Layer 3 of a small transformer language model trained on English Wikipedia (8 layers, counted from 0, width 128).
A neuron's activation on a vector x is GELU(weights . x + bias), where the dot is the dot product.

Input weights of the MLP neurons that the questions are about. A number n stands for n times 0.0011.
n47 (bias -0.038): 3 -59 -176 -127 89 27 76 -17 75 -132 -149 60 14 108 105 -316 -17 -89 -179 -163 -86 191 54 56 24 42 -47 -138 120 107 175 78 44 -271 207 -122 -84 -62 -27 -30 59 3 -207 -7 -64 -100 -31 -21 60 103 14 -47 34 117 132 171 70 -7 -105 -56 -135 3 -153 -53 -61 -124 -82 115 -71 17 56 -178 7 -50 90 21 40 -72 -117 7 14 76 21 17 -48 139 -298 224 117 -87 -13 49 118 -17 184 -56 171 10 80 89 -88 108 272 81 -66 -160 154 -7 -21 3 -178 66 147 24 -194 97 17 -7 72 180 -89 108 -52 -76 -127 136 -174 186
n87 (bias -0.065): 16 66 -101 -106 -49 20 -16 51 267 321 -76 -4 231 -53 -79 142 -119 -236 114 -78 258 33 -115 -228 65 58 107 8 114 195 153 -211 184 -260 21 79 -233 -57 -166 -173 -165 -158 123 -21 46 -123 -146 0 188 -123 -249 -222 -20 96 15 -290 -129 300 88 261 -64 -57 0 -130 89 -199 122 -137 181 232 41 102 -189 80 63 -45 -40 60 -12 137 -73 225 -47 101 81 49 136 36 -4 -108 -99 109 33 226 203 -32 24 -98 16 -49 59 210 -201 -143 -194 70 -179 -28 -53 183 261 -55 12 -97 -4 119 29 -114 -152 121 12 17 -12 -50 -67 -35 -53 -16
n109 (bias -0.046): -191 11 146 -290 201 56 -33 58 -161 -163 94 -184 53 87 -234 95 -95 -33 44 -58 99 -77 16 160 11 -115 67 121 125 88 -167 -102 -108 -98 69 -26 12 -79 37 82 99 41 118 38 99 -88 56 -93 -58 -68 -115 -39 -159 -44 64 159 166 -91 -151 18 -56 -49 64 -29 41 -188 -15 97 78 85 -223 29 34 166 205 163 -41 12 22 -97 60 -219 63 -7 -15 191 -188 -146 -166 219 89 11 -34 109 46 -84 -308 -195 -164 -80 213 -101 -136 35 -234 38 -258 -135 45 99 108 -106 -151 300 -128 57 110 56 144 195 22 177 -100 107 -48 242 -15 114
n127 (bias -0.059): 104 19 164 154 128 -196 -69 -269 -171 -130 70 40 30 -132 241 -120 151 -98 -120 18 -202 -111 4 101 26 11 4 -101 -116 -125 -196 150 -89 -109 -88 -11 -238 -105 -138 89 -49 22 -26 175 -186 190 187 -178 -96 -88 162 -31 -55 -44 -219 56 -100 102 27 57 -70 -57 -4 -69 -30 -106 -33 271 82 -63 -122 293 -34 -81 73 34 -40 83 154 231 71 -196 31 82 30 -108 -99 37 190 46 134 75 145 -205 -15 -25 15 61 232 49 143 152 -18 183 4 -164 -33 -112 143 -4 -148 -33 -40 -67 -37 -83 -94 191 14 -63 -149 241 32 -271 117 14 105 168
n130 (bias -0.065): -8 -116 -219 178 -88 0 34 107 -432 -137 -184 146 -68 -48 32 -27 -219 -69 -99 -113 154 193 8 -46 175 -28 58 115 -29 -58 -23 55 -23 -206 20 65 -85 194 169 -47 112 75 -100 36 107 -96 -59 -192 203 -123 221 236 101 58 52 44 -231 -65 4 155 -206 16 -45 -42 20 -4 -72 106 -16 -89 -298 49 48 325 -15 191 39 4 23 63 -40 111 144 55 47 -8 62 161 -104 193 130 -41 64 -133 -225 -100 -28 -72 88 -159 -183 51 -236 -53 -119 -96 -108 -24 123 297 -206 -115 19 157 -63 -72 -28 106 -231 -59 69 -407 11 -72 50 -4 142 -58
n183 (bias -0.034): 73 21 -86 25 108 243 -120 116 188 -36 -128 173 -46 -164 4 -276 12 -175 128 -16 -235 -46 13 -139 -228 -163 30 -68 -68 -76 -102 168 -36 92 34 48 88 -91 82 155 -113 -155 -165 63 -27 -208 57 123 -136 187 121 -69 -363 -105 147 -33 -30 -108 -144 -47 -37 141 215 68 70 24 -123 -122 145 -93 -147 107 -75 129 124 54 -154 190 173 217 186 -144 -43 -290 8 172 242 159 40 71 -19 4 -38 -53 -34 64 300 28 154 4 127 163 105 51 48 50 -20 -197 -310 193 -36 -140 -225 -250 -226 54 323 123 102 0 68 17 47 84 -56 -43 -66 -185
n197 (bias -0.089): -215 -69 275 26 -64 231 -136 132 76 41 141 -58 -34 205 -143 -37 -56 16 190 142 193 -74 188 8 -218 -13 -138 362 216 -137 -42 191 0 21 131 107 -105 38 254 -245 194 -224 -250 -39 152 -54 89 9 -92 -16 72 -187 -209 25 88 98 -96 25 -301 -130 -88 -120 -109 -66 60 188 119 -93 75 -105 -13 -82 133 0 120 -13 88 121 58 -123 -154 -99 85 -224 -119 64 71 21 -121 130 112 24 -164 148 74 -37 -55 4 -168 158 -233 -84 57 -79 -343 165 8 89 -68 -154 -235 17 199 13 72 -60 90 -60 -249 292 -169 -78 125 -13 -320 -84 -256 87
n208 (bias -0.029): 113 -77 134 -170 157 143 -154 -231 -83 -30 18 -61 -165 -32 99 74 115 -67 -57 -96 -91 229 -91 -30 -80 102 0 -57 -190 108 -72 -66 170 97 50 121 -71 -219 -86 -72 -28 10 78 204 117 111 93 186 171 167 -135 29 -44 -47 26 -125 160 71 139 265 -31 -248 250 50 156 -136 23 86 65 75 88 -47 101 125 -13 -136 -88 36 24 -103 80 57 -72 41 138 155 -41 34 -101 -88 -65 135 -32 38 -250 124 -107 -113 11 31 -14 -31 135 -29 40 116 -203 41 184 -41 -109 121 -7 -28 66 -25 -171 -107 -149 -141 17 138 79 -190 -159 -13 -128 -24
n210 (bias -0.052): -133 33 105 134 -78 68 -264 -209 69 192 8 127 66 298 -203 40 -115 362 35 -124 -30 -124 13 -8 -45 -8 -107 -156 46 83 173 203 -172 -145 21 126 108 73 145 -12 -54 -69 -155 12 19 -44 117 -17 42 -69 -210 -349 92 44 88 232 -329 83 63 156 -152 4 27 -55 158 104 24 -97 114 -8 75 74 0 183 257 -106 32 43 159 -307 12 118 -225 169 -81 32 195 69 -16 141 195 190 70 -4 186 -20 12 -59 -181 49 -155 -165 -212 25 24 37 -143 -81 -8 -16 -132 -111 -111 -40 77 -8 78 -211 70 -61 -110 -91 150 -58 32 -246 -321 -51
n239 (bias -0.010): 196 82 -168 -73 -118 -68 125 180 -4 82 50 110 -151 71 177 200 57 86 82 258 -225 -82 59 -19 -170 78 -72 -196 -63 32 -60 -105 131 210 132 -70 12 263 -180 188 -151 -136 -71 115 -76 90 -181 8 183 49 42 -21 83 -32 235 24 153 -129 25 -66 -258 53 -73 117 -246 -59 136 -148 21 -214 -234 0 -122 -8 39 -130 24 106 -146 84 81 -113 34 -12 -52 261 -277 40 -165 -70 11 250 164 292 -58 -31 0 89 -139 -36 133 -152 -111 105 8 94 -67 181 -85 166 -4 -90 -161 16 -8 106 -203 4 -205 -56 -257 156 191 4 -39 -190 121 212
n268 (bias -0.048): -203 55 167 -50 46 54 -145 35 18 39 66 155 -152 139 -325 181 -64 -189 22 -13 -197 171 172 -321 -96 -37 57 -217 85 89 -40 41 103 -26 -23 128 158 5 -226 -131 -203 18 -102 180 -90 120 -113 -89 -70 193 62 -91 129 -236 283 -91 -37 62 117 405 -179 138 -86 -250 -36 -183 241 0 -151 -362 167 -105 69 -111 159 -183 263 263 120 23 260 -172 81 9 -141 27 40 -95 53 14 -222 -35 69 -199 46 -132 -18 -350 -65 288 89 23 0 94 -190 -120 227 226 -187 124 211 35 -44 77 23 60 -361 -27 57 63 -163 -88 56 102 89 52 -59 58
n275 (bias -0.025): -164 41 -87 74 -177 63 -26 -59 -70 -49 38 7 140 169 -107 -180 -109 -65 -242 -87 36 96 156 -33 -115 -3 -4 -3 -10 -10 -160 67 -166 -42 -249 36 -169 30 248 267 -103 30 -40 -34 66 -148 265 91 149 57 4 85 46 125 -41 -118 -62 56 -83 178 43 -163 -99 -94 165 -106 10 137 -269 -76 -14 75 -51 53 30 -58 0 -92 142 -208 54 -88 -88 40 13 107 -36 -87 -20 100 -44 116 14 117 -107 -108 -17 -26 198 190 24 57 -32 17 88 223 -30 174 -7 86 246 26 -33 -104 71 -177 -95 135 -19 131 -29 62 10 -93 -151 -41 172 -79
n288 (bias -0.055): 31 27 -203 -361 -135 211 -134 69 -128 -377 111 39 41 -405 114 4 -117 -147 324 9 -216 190 -42 60 -4 -59 -33 -115 -129 170 -79 196 311 30 -379 -142 -41 -215 177 212 32 -354 -261 0 134 -4 -67 51 -206 189 75 -84 92 -70 -34 -4 -59 -61 50 -72 44 -76 -76 -168 -191 -48 -103 115 -65 118 141 4 -198 -96 69 13 -122 -84 70 102 45 -73 42 102 173 231 -105 27 157 -41 13 -238 68 66 -141 246 53 -81 -36 -103 -18 53 -46 328 17 14 174 -71 184 192 162 -35 -61 18 -227 108 13 -125 43 115 95 109 -25 303 152 -8 -196 -178
n294 (bias -0.052): 89 12 -311 -98 -160 56 -213 -99 73 75 -126 222 140 -136 -8 -111 160 -71 162 -206 -73 298 137 63 -115 -25 175 -67 152 88 -257 -77 -277 -63 -58 51 -133 -106 -121 -113 -8 -81 147 153 241 44 -4 -118 38 -119 -21 -209 12 80 -157 122 -21 79 79 -113 -116 -82 35 -16 81 -132 157 -222 156 -152 -141 -102 -103 68 -44 221 124 94 287 -166 -37 -36 17 -36 102 0 -116 -153 4 -121 27 -93 -132 -138 137 170 171 133 -8 -143 126 97 -239 101 -135 -91 -24 -166 86 76 225 293 -103 134 158 -115 -20 8 136 73 -272 141 239 182 64 77 -90 -44
n346 (bias -0.040): 41 -175 60 -106 -19 -249 -332 40 71 4 62 85 76 31 -85 40 -61 241 18 -29 -426 365 -162 -80 182 46 24 187 70 33 -208 19 30 66 -282 -47 -50 -4 4 -101 145 4 162 180 181 26 -30 8 4 242 -155 75 -67 4 25 -121 50 84 -12 7 7 -190 -18 116 19 -30 211 86 39 -15 150 -109 -156 -55 -183 76 26 32 229 45 11 66 -32 0 -23 124 37 -64 125 19 145 4 31 105 38 29 8 -43 -69 102 -221 -374 11 -16 -132 88 55 71 -30 -81 -19 315 15 -180 -34 -38 235 79 -202 143 33 154 7 77 51 4 -128 15
n359 (bias -0.059): 47 8 -99 227 192 -23 -81 -81 -55 -142 86 -170 -28 210 73 197 -204 4 69 30 -42 154 129 231 24 109 42 329 4 78 -239 67 188 0 61 77 -118 -60 -63 94 101 -12 -128 242 -224 -73 -277 -78 74 -154 -214 -137 51 -226 232 -72 -61 23 16 61 82 -76 -91 -123 -107 -86 4 51 -223 125 113 -27 -80 66 104 -20 191 -79 -109 59 -36 -169 -125 67 44 131 144 181 -214 -20 37 239 165 114 -251 89 12 -118 -161 60 20 -142 335 -99 -23 -24 66 0 -276 101 -211 -139 15 12 -4 -141 -148 -12 -133 -210 -46 158 8 -105 43 23 -48 209
n371 (bias -0.047): 220 -153 -45 99 -37 -121 -16 195 -163 -150 -42 -48 54 -15 67 20 54 135 -91 106 13 213 172 171 -45 -4 142 -30 271 -112 105 98 -40 -52 55 123 -67 99 -139 20 183 139 -140 -317 73 -72 106 -136 -198 46 -298 185 48 -92 -178 -21 -25 259 -63 -27 206 50 -133 -111 -70 -112 -241 203 -128 36 -96 261 -8 -40 -16 66 -4 -86 -285 77 -136 60 -39 49 -8 82 -225 187 -252 230 193 137 50 -73 -176 -16 209 43 -17 70 85 118 -89 289 -72 -179 48 -61 78 36 -230 -88 -68 110 -41 -133 -54 193 -82 -94 -194 -105 58 -430 -4 -159 53 -72
n377 (bias -0.056): -162 -205 -61 18 257 -113 -72 -68 -92 -93 169 -112 290 65 22 308 115 -30 -175 55 88 134 5 -94 177 223 60 -32 -9 -116 -13 26 35 -94 -162 30 23 4 -158 35 -272 136 22 67 91 -86 -22 9 240 91 -107 314 26 -160 -124 -190 14 -51 -32 118 -148 333 163 -187 123 -198 204 -65 -87 78 -166 140 -71 52 283 -67 -316 14 -129 52 -62 179 51 -463 290 -132 47 22 86 36 58 197 -174 -4 -31 171 -171 -25 -4 -173 191 74 25 -9 -214 54 -177 123 4 -60 -87 150 4 -144 -88 -107 430 -290 -89 -136 -94 -144 -25 179 -94 8 -150 56
n417 (bias -0.033): 73 37 -175 0 218 -85 -146 8 -12 -51 -85 -20 -33 -83 -79 175 -86 -182 -143 35 -112 246 64 253 -29 -58 -4 165 -38 128 97 155 4 -273 -205 -119 79 148 45 -8 21 171 132 -216 234 -48 -171 -4 -29 -54 -155 231 -24 -72 -35 8 -17 342 210 247 -52 87 218 63 65 224 39 -85 47 -93 54 -252 -29 140 12 25 181 -26 -128 45 -176 -190 51 -24 -4 -94 68 -122 -36 -142 62 39 -42 -130 -113 28 -20 -185 -394 136 -4 174 -116 -47 167 191 -156 -151 247 172 24 64 -76 -8 57 -215 16 53 35 -195 4 -92 -97 100 -335 -58 -20 -299
n423 (bias -0.026): 238 -121 238 142 -107 -18 -73 56 -102 137 -87 -143 -176 157 5 272 -36 0 73 -157 -145 -86 145 99 125 77 -84 -198 -354 -39 -285 71 -354 21 -36 39 -36 31 159 141 -81 349 113 293 -184 74 -173 -161 18 76 19 135 -227 61 151 325 -146 164 32 128 -140 -54 -42 73 -173 -13 0 -9 203 -144 -217 -133 45 165 -125 371 174 37 -139 163 22 -125 -190 -88 -173 106 30 26 -100 195 -313 318 -54 -154 149 17 -226 141 -23 -143 -78 -97 122 166 26 208 -4 -141 -138 -135 -66 69 100 -137 -22 85 107 62 -119 -9 -17 -82 29 -158 -26 -231 -80 -78
n431 (bias -0.039): 62 -24 -19 -66 51 138 75 41 155 -52 137 186 -55 -137 -48 0 -333 8 57 26 -12 115 57 -181 8 0 183 -149 -56 -68 -8 -272 -241 -90 52 34 -76 160 170 -146 -8 43 46 75 33 -87 -116 8 48 224 21 -45 -19 -171 -11 74 -116 -185 -148 -104 -219 27 -55 15 86 69 41 46 -295 199 202 86 302 -129 174 -219 8 -65 -49 100 148 -72 -37 -23 -16 -205 -118 154 -129 -4 150 -245 122 -201 -186 -15 245 -11 -83 -31 -140 154 -100 -85 125 -51 110 178 51 -91 4 -79 216 46 8 -59 145 -105 78 -379 117 71 247 24 -68 162 86 -110
n462 (bias -0.083): 4 -65 128 -69 -69 -89 87 -129 282 157 84 260 13 147 153 -196 -22 -79 129 -172 36 223 -352 -46 108 -91 36 -107 -182 71 144 124 -207 62 163 299 -40 -22 -55 98 -4 201 46 -48 266 71 -124 -240 40 89 -36 198 -261 -80 69 90 18 -21 -40 193 -68 139 -53 -133 137 185 8 -55 -267 -152 79 12 -264 -151 -125 147 194 -45 -38 128 0 -42 49 -111 4 47 50 102 -80 329 -254 -90 92 81 118 200 -77 -29 -87 203 -93 111 33 289 67 -236 50 -102 129 -113 -17 -4 -117 -196 -154 235 -138 -180 -173 -103 -183 -145 69 -57 306 -231 9 54
n467 (bias -0.039): 92 57 -16 0 49 -151 137 -168 28 171 209 287 -135 67 288 -24 41 59 -51 -177 128 -66 -72 187 -386 -4 220 -71 -38 -36 -124 -28 -163 55 116 105 -145 -4 24 -60 25 108 43 180 144 -102 -125 -71 75 130 179 72 -119 -63 -23 -194 -157 306 46 89 163 -24 -177 129 28 225 -47 -196 121 187 78 -35 -126 -75 98 154 -20 51 -16 24 -8 -20 -173 -140 -48 -185 -182 -72 4 25 -15 193 176 12 86 71 -153 58 -45 -12 33 64 119 -364 192 107 -55 149 -65 -107 103 -161 -138 -152 -48 110 -240 181 0 88 -211 -206 310 131 -197 -15 57 8
n471 (bias -0.065): -138 12 -130 -115 54 182 -40 83 57 0 123 140 -8 -11 67 -60 -45 -230 -83 -35 -117 104 82 226 -123 104 69 -93 -169 -160 194 -16 -161 -202 -29 -107 -218 193 45 -85 104 45 20 170 -54 16 436 156 46 93 -125 -236 341 4 112 -217 -71 163 -130 -145 -65 74 74 79 82 28 -4 97 21 72 167 154 -140 0 171 -49 -438 34 20 -183 156 131 86 16 25 -57 205 -8 -128 13 -42 -137 -17 73 -96 135 45 63 -21 -70 -55 65 82 -51 -52 25 84 261 -177 -224 -73 -40 -188 45 82 182 -169 4 106 102 -352 -217 -35 -291 -172 -12 -111 96
n475 (bias -0.046): -27 103 105 12 4 104 45 -19 292 60 -61 347 -155 -87 76 0 166 -68 216 -4 -194 -88 -152 -27 -189 -8 70 -37 134 38 -205 121 -4 -15 -140 152 -228 35 58 190 -203 187 46 151 114 168 -39 8 93 -81 12 152 -227 172 254 -184 -156 125 20 -116 23 55 -86 -83 -106 4 0 89 -142 -139 -76 4 273 -65 -4 59 -38 -115 57 -109 -204 -190 4 4 -321 -62 -127 136 -180 -212 -133 56 52 -222 -80 -34 23 -38 131 51 -40 -35 7 118 -99 -127 -96 -19 12 -4 -42 -156 191 39 -121 155 -224 -109 -64 191 -68 184 -37 203 -31 52 345 38
n479 (bias -0.060): 119 -104 -77 185 -48 -72 71 125 -243 54 -151 297 39 60 184 -300 86 112 -4 0 -72 79 -86 -216 224 161 36 -133 -115 -50 195 -47 -34 -178 -119 58 53 -56 149 242 152 -333 -63 96 28 125 17 80 -40 207 195 -121 0 223 -113 -47 35 75 -119 58 -228 -87 302 145 -47 147 99 -68 -13 -46 -157 58 -82 -46 175 -117 -80 9 21 196 -237 -304 -229 -77 309 -21 214 72 -50 -294 -73 16 13 90 -66 -158 -73 111 -165 95 -35 268 -175 18 117 -26 164 43 255 185 47 -183 -46 -73 -98 -30 -78 -266 -37 -43 -33 -158 -85 -166 -322 -12 52 125
n480 (bias -0.028): 146 -84 -36 -187 69 -32 -153 160 -93 62 223 -56 -51 -37 -227 105 -156 -31 38 38 -129 95 -109 -35 -36 -11 45 -97 -37 -151 35 -36 21 -38 217 94 103 -112 121 -11 -44 46 -179 -113 -74 7 168 238 155 -156 53 -203 70 253 -71 130 -136 -17 -88 -48 -11 -69 157 49 -187 299 -17 43 -75 35 48 177 127 -25 150 -80 46 87 -123 125 245 -66 135 0 -169 -32 -74 43 144 26 199 -21 201 100 37 -42 -143 -245 -218 -97 -241 -160 -44 -104 -52 -219 155 4 40 -42 60 -35 98 68 11 18 -148 -104 138 -161 132 -99 -116 -62 119 -129 -32 101
n482 (bias -0.039): -39 83 179 -223 -35 12 -133 61 -121 -170 -122 -202 -36 22 152 -118 -225 -23 -254 -86 -153 80 -74 61 -185 83 49 24 -28 -27 -54 -4 58 -49 -24 117 -236 83 -78 -93 32 -51 99 159 404 -30 109 -222 -12 133 -153 -262 81 -123 -195 129 -56 163 -185 -37 112 126 -19 76 -145 -38 -42 -116 146 96 88 204 99 -169 -88 -150 -150 164 0 171 -200 -64 33 183 70 31 92 47 111 164 48 63 83 -78 -152 160 -109 64 -147 28 -24 -109 163 -85 68 20 -138 16 -260 145 162 -99 -23 -78 109 -337 71 23 60 -195 -30 140 230 48 -137 18 196 -153
n510 (bias -0.071): -172 -319 35 -195 300 153 -103 73 -40 -115 78 78 -171 -255 -163 4 -36 -17 -120 -13 -173 9 135 -133 -80 135 -47 138 161 126 -118 -49 -153 309 105 283 150 -58 -269 -106 -32 53 56 -131 162 17 27 124 -82 180 9 -14 61 -365 -146 53 27 -185 -32 200 -87 255 -13 30 -84 -78 390 -136 152 -109 45 64 179 -26 246 49 253 -159 39 4 -71 -176 32 -238 -49 -93 26 -379 -152 59 -21 169 185 -154 -23 0 35 -124 54 49 50 -70 0 152 -95 -303 169 128 71 -48 -57 -185 56 -93 93 -189 179 186 8 9 -283 -32 -50 90 255 -4 36 -255

Each question shows a token from some text and the vector x that enters the MLP there. A number n stands for n times 0.011.

"é": -115 -11 14 -33 108 -90 177 32 -184 62 -112 -73 28 121 6 -14 -5 -14 -104 51 1 -83 -32 -40 -65 21 -31 56 72 -16 -100 14 150 132 -53 53 -91 96 33 42 102 252 -22 -90 -177 -95 -86 200 -61 -57 -27 -111 7 -25 -149 -57 -46 -184 200 -143 -3 25 178 163 279 152 -65 42 17 10 31 -63 14 -46 -188 -170 -70 62 75 234 -77 73 -116 -3 87 -70 -146 43 -140 115 29 -89 -78 -106 5 42 21 134 195 51 -44 163 47 -79 1 -88 55 -116 7 0 46 95 -93 -46 -100 116 -28 -42 14 8 -29 86 -67 114 108 16 -39 -215
Which neuron lights up most? n183

"que ": -175 45 -67 -99 137 -27 53 140 -137 159 -69 21 -32 117 -165 26 -19 110 -60 168 -57 -79 -25 -70 -7 -59 -53 13 37 102 -43 24 76 47 53 32 64 134 -45 -22 95 229 45 32 -238 12 -129 274 -82 9 -21 109 -44 2 -92 118 -33 -172 35 -98 19 -74 129 176 261 -29 -96 -10 72 -141 58 -66 32 3 -151 -137 178 132 117 63 -93 132 -100 -2 112 -96 -196 -38 -148 96 -30 -118 -185 -49 -2 -35 -2 87 120 -21 81 87 37 -20 -75 -99 42 3 -61 -13 33 -34 -133 -93 -65 40 -86 -81 -22 -31 25 186 -71 137 -12 -6 -75 -22
The two highest activations, in order: n268, n510

"v": -257 90 -20 102 191 -13 115 15 -117 99 -118 -25 59 137 -29 44 64 59 56 -107 54 -132 -63 23 -190 51 -36 10 77 -26 -95 -82 -56 22 -80 49 31 37 -19 -103 110 136 0 -23 -8 38 -226 205 -182 -151 -62 -66 -34 -26 22 -41 33 -217 118 -9 56 44 93 142 275 -52 -133 -5 -22 -32 -44 68 103 -40 -173 -56 167 51 68 85 -18 97 -8 68 -33 -33 -80 104 -148 106 -127 -133 -215 -94 73 27 13 43 209 -49 -15 16 72 -39 -7 -231 144 -106 -50 -125 36 24 44 -71 13 0 -46 -28 54 -192 48 183 -31 197 58 171 19 9
The three highest activations, in order: n475, n431, n294

" ": -156 21 -60 -22 -8 -15 -5 6 -236 148 63 18 18 55 0 -22 -42 122 14 104 -52 -70 -25 137 -88 168 -24 -6 -14 107 58 -18 79 7 60 -29 178 143 2 -49 52 44 55 46 -300 22 -213 312 35 -75 -114 -7 -100 -117 9 42 -56 -148 141 20 166 -69 123 34 143 57 -175 78 121 -16 38 -55 45 46 -194 -169 120 75 167 126 -46 88 -121 51 62 -40 -179 6 -57 135 -146 -205 -66 25 43 22 34 125 34 78 25 -66 87 12 21 -39 -55 -24 5 -17 16 10 -112 -188 -63 -6 -109 -114 -41 51 -49 100 -153 -52 -20 6 39 -43
Which neuron lights up most? n208

"p": -147 29 -29 191 -28 44 160 -47 -195 111 -154 -73 -29 -69 42 84 3 81 -1 -43 85 103 46 46 -46 95 -84 -57 -31 62 33 -40 56 -75 -24 25 93 -89 -2 -17 155 116 82 16 -202 94 -142 287 -185 -155 -147 -47 90 -114 -14 -90 -62 -79 110 6 70 -53 304 119 186 35 -254 2 119 42 -6 -56 170 -84 -162 -28 -82 70 28 84 -20 150 67 133 49 -9 -55 67 7 54 -158 -202 -97 13 33 -18 -141 33 213 -9 -80 -1 16 -93 -85 -106 79 -173 -33 -108 -53 65 -45 -36 -126 7 19 -17 -21 13 36 106 -10 77 -79 79 17 14
Which neuron lights up most? n208

"Sc": -41 2 -150 113 -24 -92 67 15 -114 146 -58 93 122 59 84 -146 44 119 -61 15 68 -132 41 40 -144 160 -90 -5 -89 106 106 -60 92 60 42 5 95 116 96 29 130 38 -16 30 -62 76 -194 157 -92 -171 -64 -12 -91 53 -70 -1 -90 -16 15 -195 258 22 93 -3 118 -22 -329 41 173 79 41 -56 -18 -33 -191 -140 45 122 13 94 83 147 -5 -46 -58 -79 -137 34 -54 155 -53 -311 -122 -38 -68 194 -82 86 152 -13 -57 100 27 -95 -47 -75 19 -19 54 -136 23 54 -87 -117 57 27 46 21 -34 -31 84 125 -162 10 -110 -17 -98 70
Which neuron lights up most? n467

"R": -183 -59 -104 159 13 -136 52 76 -176 116 -83 -54 88 65 113 -58 -108 63 -30 15 116 -43 61 -142 -74 85 -72 -5 -5 -67 57 -113 -44 -52 -42 26 -48 39 -111 -12 111 5 142 -23 -102 58 -248 224 -96 -137 -97 -24 83 -36 -66 -15 21 -129 125 31 150 -25 159 37 214 60 -89 9 69 33 10 50 83 -56 -209 -35 -81 51 -2 141 -73 69 55 11 -65 -117 -42 33 48 143 -85 -295 -75 119 50 89 -20 6 156 86 -189 13 152 -95 25 -194 102 -54 80 -30 48 135 -96 25 5 64 -2 -60 -1 -8 -48 240 -78 64 26 162 -79 -112
Which neuron lights up most? n87

"L": -167 16 -113 73 45 -166 55 57 -75 121 -31 -13 99 -92 125 -88 -59 -35 -5 29 -9 -171 101 -64 -81 48 -135 64 -15 23 -6 80 16 12 -142 -10 -27 71 -87 39 142 232 104 -55 24 26 -146 246 -146 -84 -149 2 -20 66 -198 -3 1 -134 149 -13 154 -76 80 108 176 53 -155 18 33 -25 -22 -108 68 -34 -202 -61 19 22 53 46 25 4 120 30 23 -46 -105 72 6 76 -118 -267 -106 -10 24 5 6 60 155 103 -54 41 211 -135 84 -202 -39 -92 74 -12 -21 124 -114 -38 3 159 -57 -99 78 -80 14 129 -97 63 98 261 -51 -79
Which neuron lights up most? n417

"on ": -88 20 59 90 101 -27 -52 205 -79 114 -93 118 115 87 22 -69 125 37 18 25 39 -74 -76 -14 -36 8 -89 -86 48 136 -58 47 143 7 108 98 62 99 -160 -27 69 -24 58 48 -240 107 -99 266 -45 5 -75 -32 102 -104 -92 -19 32 -158 185 -19 103 -148 127 -64 147 -99 -135 15 144 -15 -65 -86 36 64 -146 -187 252 54 285 69 -41 14 -65 120 64 -41 -151 -28 -155 78 -72 -165 -209 22 44 -41 20 23 139 20 -38 -36 44 -147 -115 -80 -11 -65 -24 14 -44 20 -164 -80 88 48 -122 -92 -29 17 14 177 -63 -31 -99 47 -74 7
The most active neuron and its activation: n208, at about 2.7

"| ": -55 72 -16 -27 -2 -108 95 203 -162 102 12 -18 101 87 -51 -77 -69 57 20 106 22 -113 76 40 -88 108 -52 -21 -27 3 -75 3 23 101 -26 26 171 135 42 2 61 3 102 -75 -121 67 -182 215 -107 -13 -173 85 -13 -147 -88 4 -114 -64 71 2 72 -13 100 13 150 87 -106 134 101 42 -60 -82 34 -71 -220 -131 -31 -8 99 139 -119 90 -42 32 57 -65 -311 -137 78 102 -96 -163 -62 55 66 -6 -97 52 204 -89 76 -80 95 -66 49 -8 -54 -25 33 -18 -18 125 -92 -62 40 48 -75 -58 -6 -18 -114 148 -101 -13 54 136 64 72
Which neuron lights up most? n239

"-": -117 -86 -22 8 59 -82 -10 -7 -147 92 48 -31 -21 37 -76 -71 -11 4 53 123 134 -259 -25 171 -24 110 -89 -47 77 23 -74 78 245 -18 -123 122 118 18 -83 -65 28 262 -30 40 -157 3 -120 154 -31 -136 -86 161 88 -48 -105 -4 48 -181 108 -97 153 -99 141 65 222 -51 -235 -42 153 -37 5 -173 -38 -81 -194 -171 47 18 172 77 -29 144 8 64 32 -103 -177 53 -111 -44 -177 -73 -83 26 6 -67 -64 145 110 50 55 -33 182 -73 -9 -98 -43 40 -18 49 25 42 -153 -2 17 102 -59 -20 -16 52 45 113 -28 16 29 38 74 82
The two highest activations, in order: n208, n359

"ards ": -170 -1 -68 95 24 -48 -30 199 -133 188 -180 -36 40 209 76 4 -26 184 -98 -13 51 -3 71 48 -138 47 -68 -9 -101 52 46 116 73 -57 51 -54 40 -4 -118 34 38 50 83 -39 -215 123 -27 282 -64 -96 -95 -68 105 -9 -66 -7 -77 -159 113 89 102 -93 191 69 93 38 -198 11 145 -98 72 -47 60 1 -160 -38 86 59 124 7 26 -61 -17 12 -151 -36 -233 -13 1 177 -78 -63 -254 -27 142 -11 -132 28 131 46 -70 -48 11 -53 -57 6 61 -116 16 16 2 79 -92 41 -129 -51 -70 -83 120 -46 -5 79 -60 147 59 37 12 -6
The three highest activations, in order: n210, n423, n480

"0 ": -257 -5 -127 -24 -52 -67 17 89 -111 149 95 -55 43 73 -190 27 8 154 61 28 -51 -97 35 13 -34 140 -129 -164 4 29 10 69 202 46 15 127 25 47 -1 69 28 166 -68 -117 -283 78 0 159 -16 -142 -85 41 57 -60 -22 -33 -93 -167 21 -68 72 -132 184 125 228 74 -110 67 127 -59 -87 -69 6 23 -156 -82 172 248 105 93 -105 129 -22 67 -82 -52 -209 -61 51 62 -92 -125 -168 -4 -59 -155 40 164 99 -2 47 -91 28 -154 18 -47 -13 -54 -32 21 56 83 -56 -65 37 73 -50 -116 53 45 9 209 -94 3 -3 31 36 56
Which neuron lights up most? n480

"1": -253 -46 -123 -40 34 -134 -21 117 -113 122 -38 -65 39 -22 -69 -87 -63 29 -17 -10 39 -38 21 10 -60 84 0 11 -111 -134 -51 92 98 -37 -95 56 63 132 31 106 -11 145 36 -7 -38 -42 -46 269 -41 -125 -64 -42 91 8 -166 2 11 -207 152 -194 169 48 139 98 165 49 -156 38 -31 10 8 -128 111 22 -278 -79 -5 90 97 128 -50 59 -5 168 -1 -148 -147 20 186 -1 -97 -109 -100 -68 -16 -45 30 170 151 76 -28 33 210 -97 25 -91 -2 18 -78 -9 70 185 -132 -126 -45 111 -74 -112 58 -71 81 165 -130 -6 1 43 122 19
The most active neuron and its activation: n275, at about 0.58

"S": -197 10 -153 80 -19 -80 62 90 -111 96 2 -5 17 123 63 -14 55 1 93 -21 152 -146 -46 -56 -32 14 -128 32 60 95 -47 106 -7 19 -43 149 47 79 -8 15 -23 171 43 -136 -1 20 -131 144 -61 -256 -181 4 -98 -56 -137 -2 47 -131 123 -27 176 -10 123 41 218 66 -102 118 37 4 76 -58 -66 -85 -269 -59 124 -47 71 104 -35 97 -48 -20 4 -69 -91 -37 33 107 -162 -396 -77 -33 19 13 44 111 261 72 55 -22 76 -93 5 -165 51 -65 29 24 24 103 -40 -162 -59 156 -59 -17 10 -64 19 142 -49 59 67 127 -48 -51
Which neuron lights up most? n462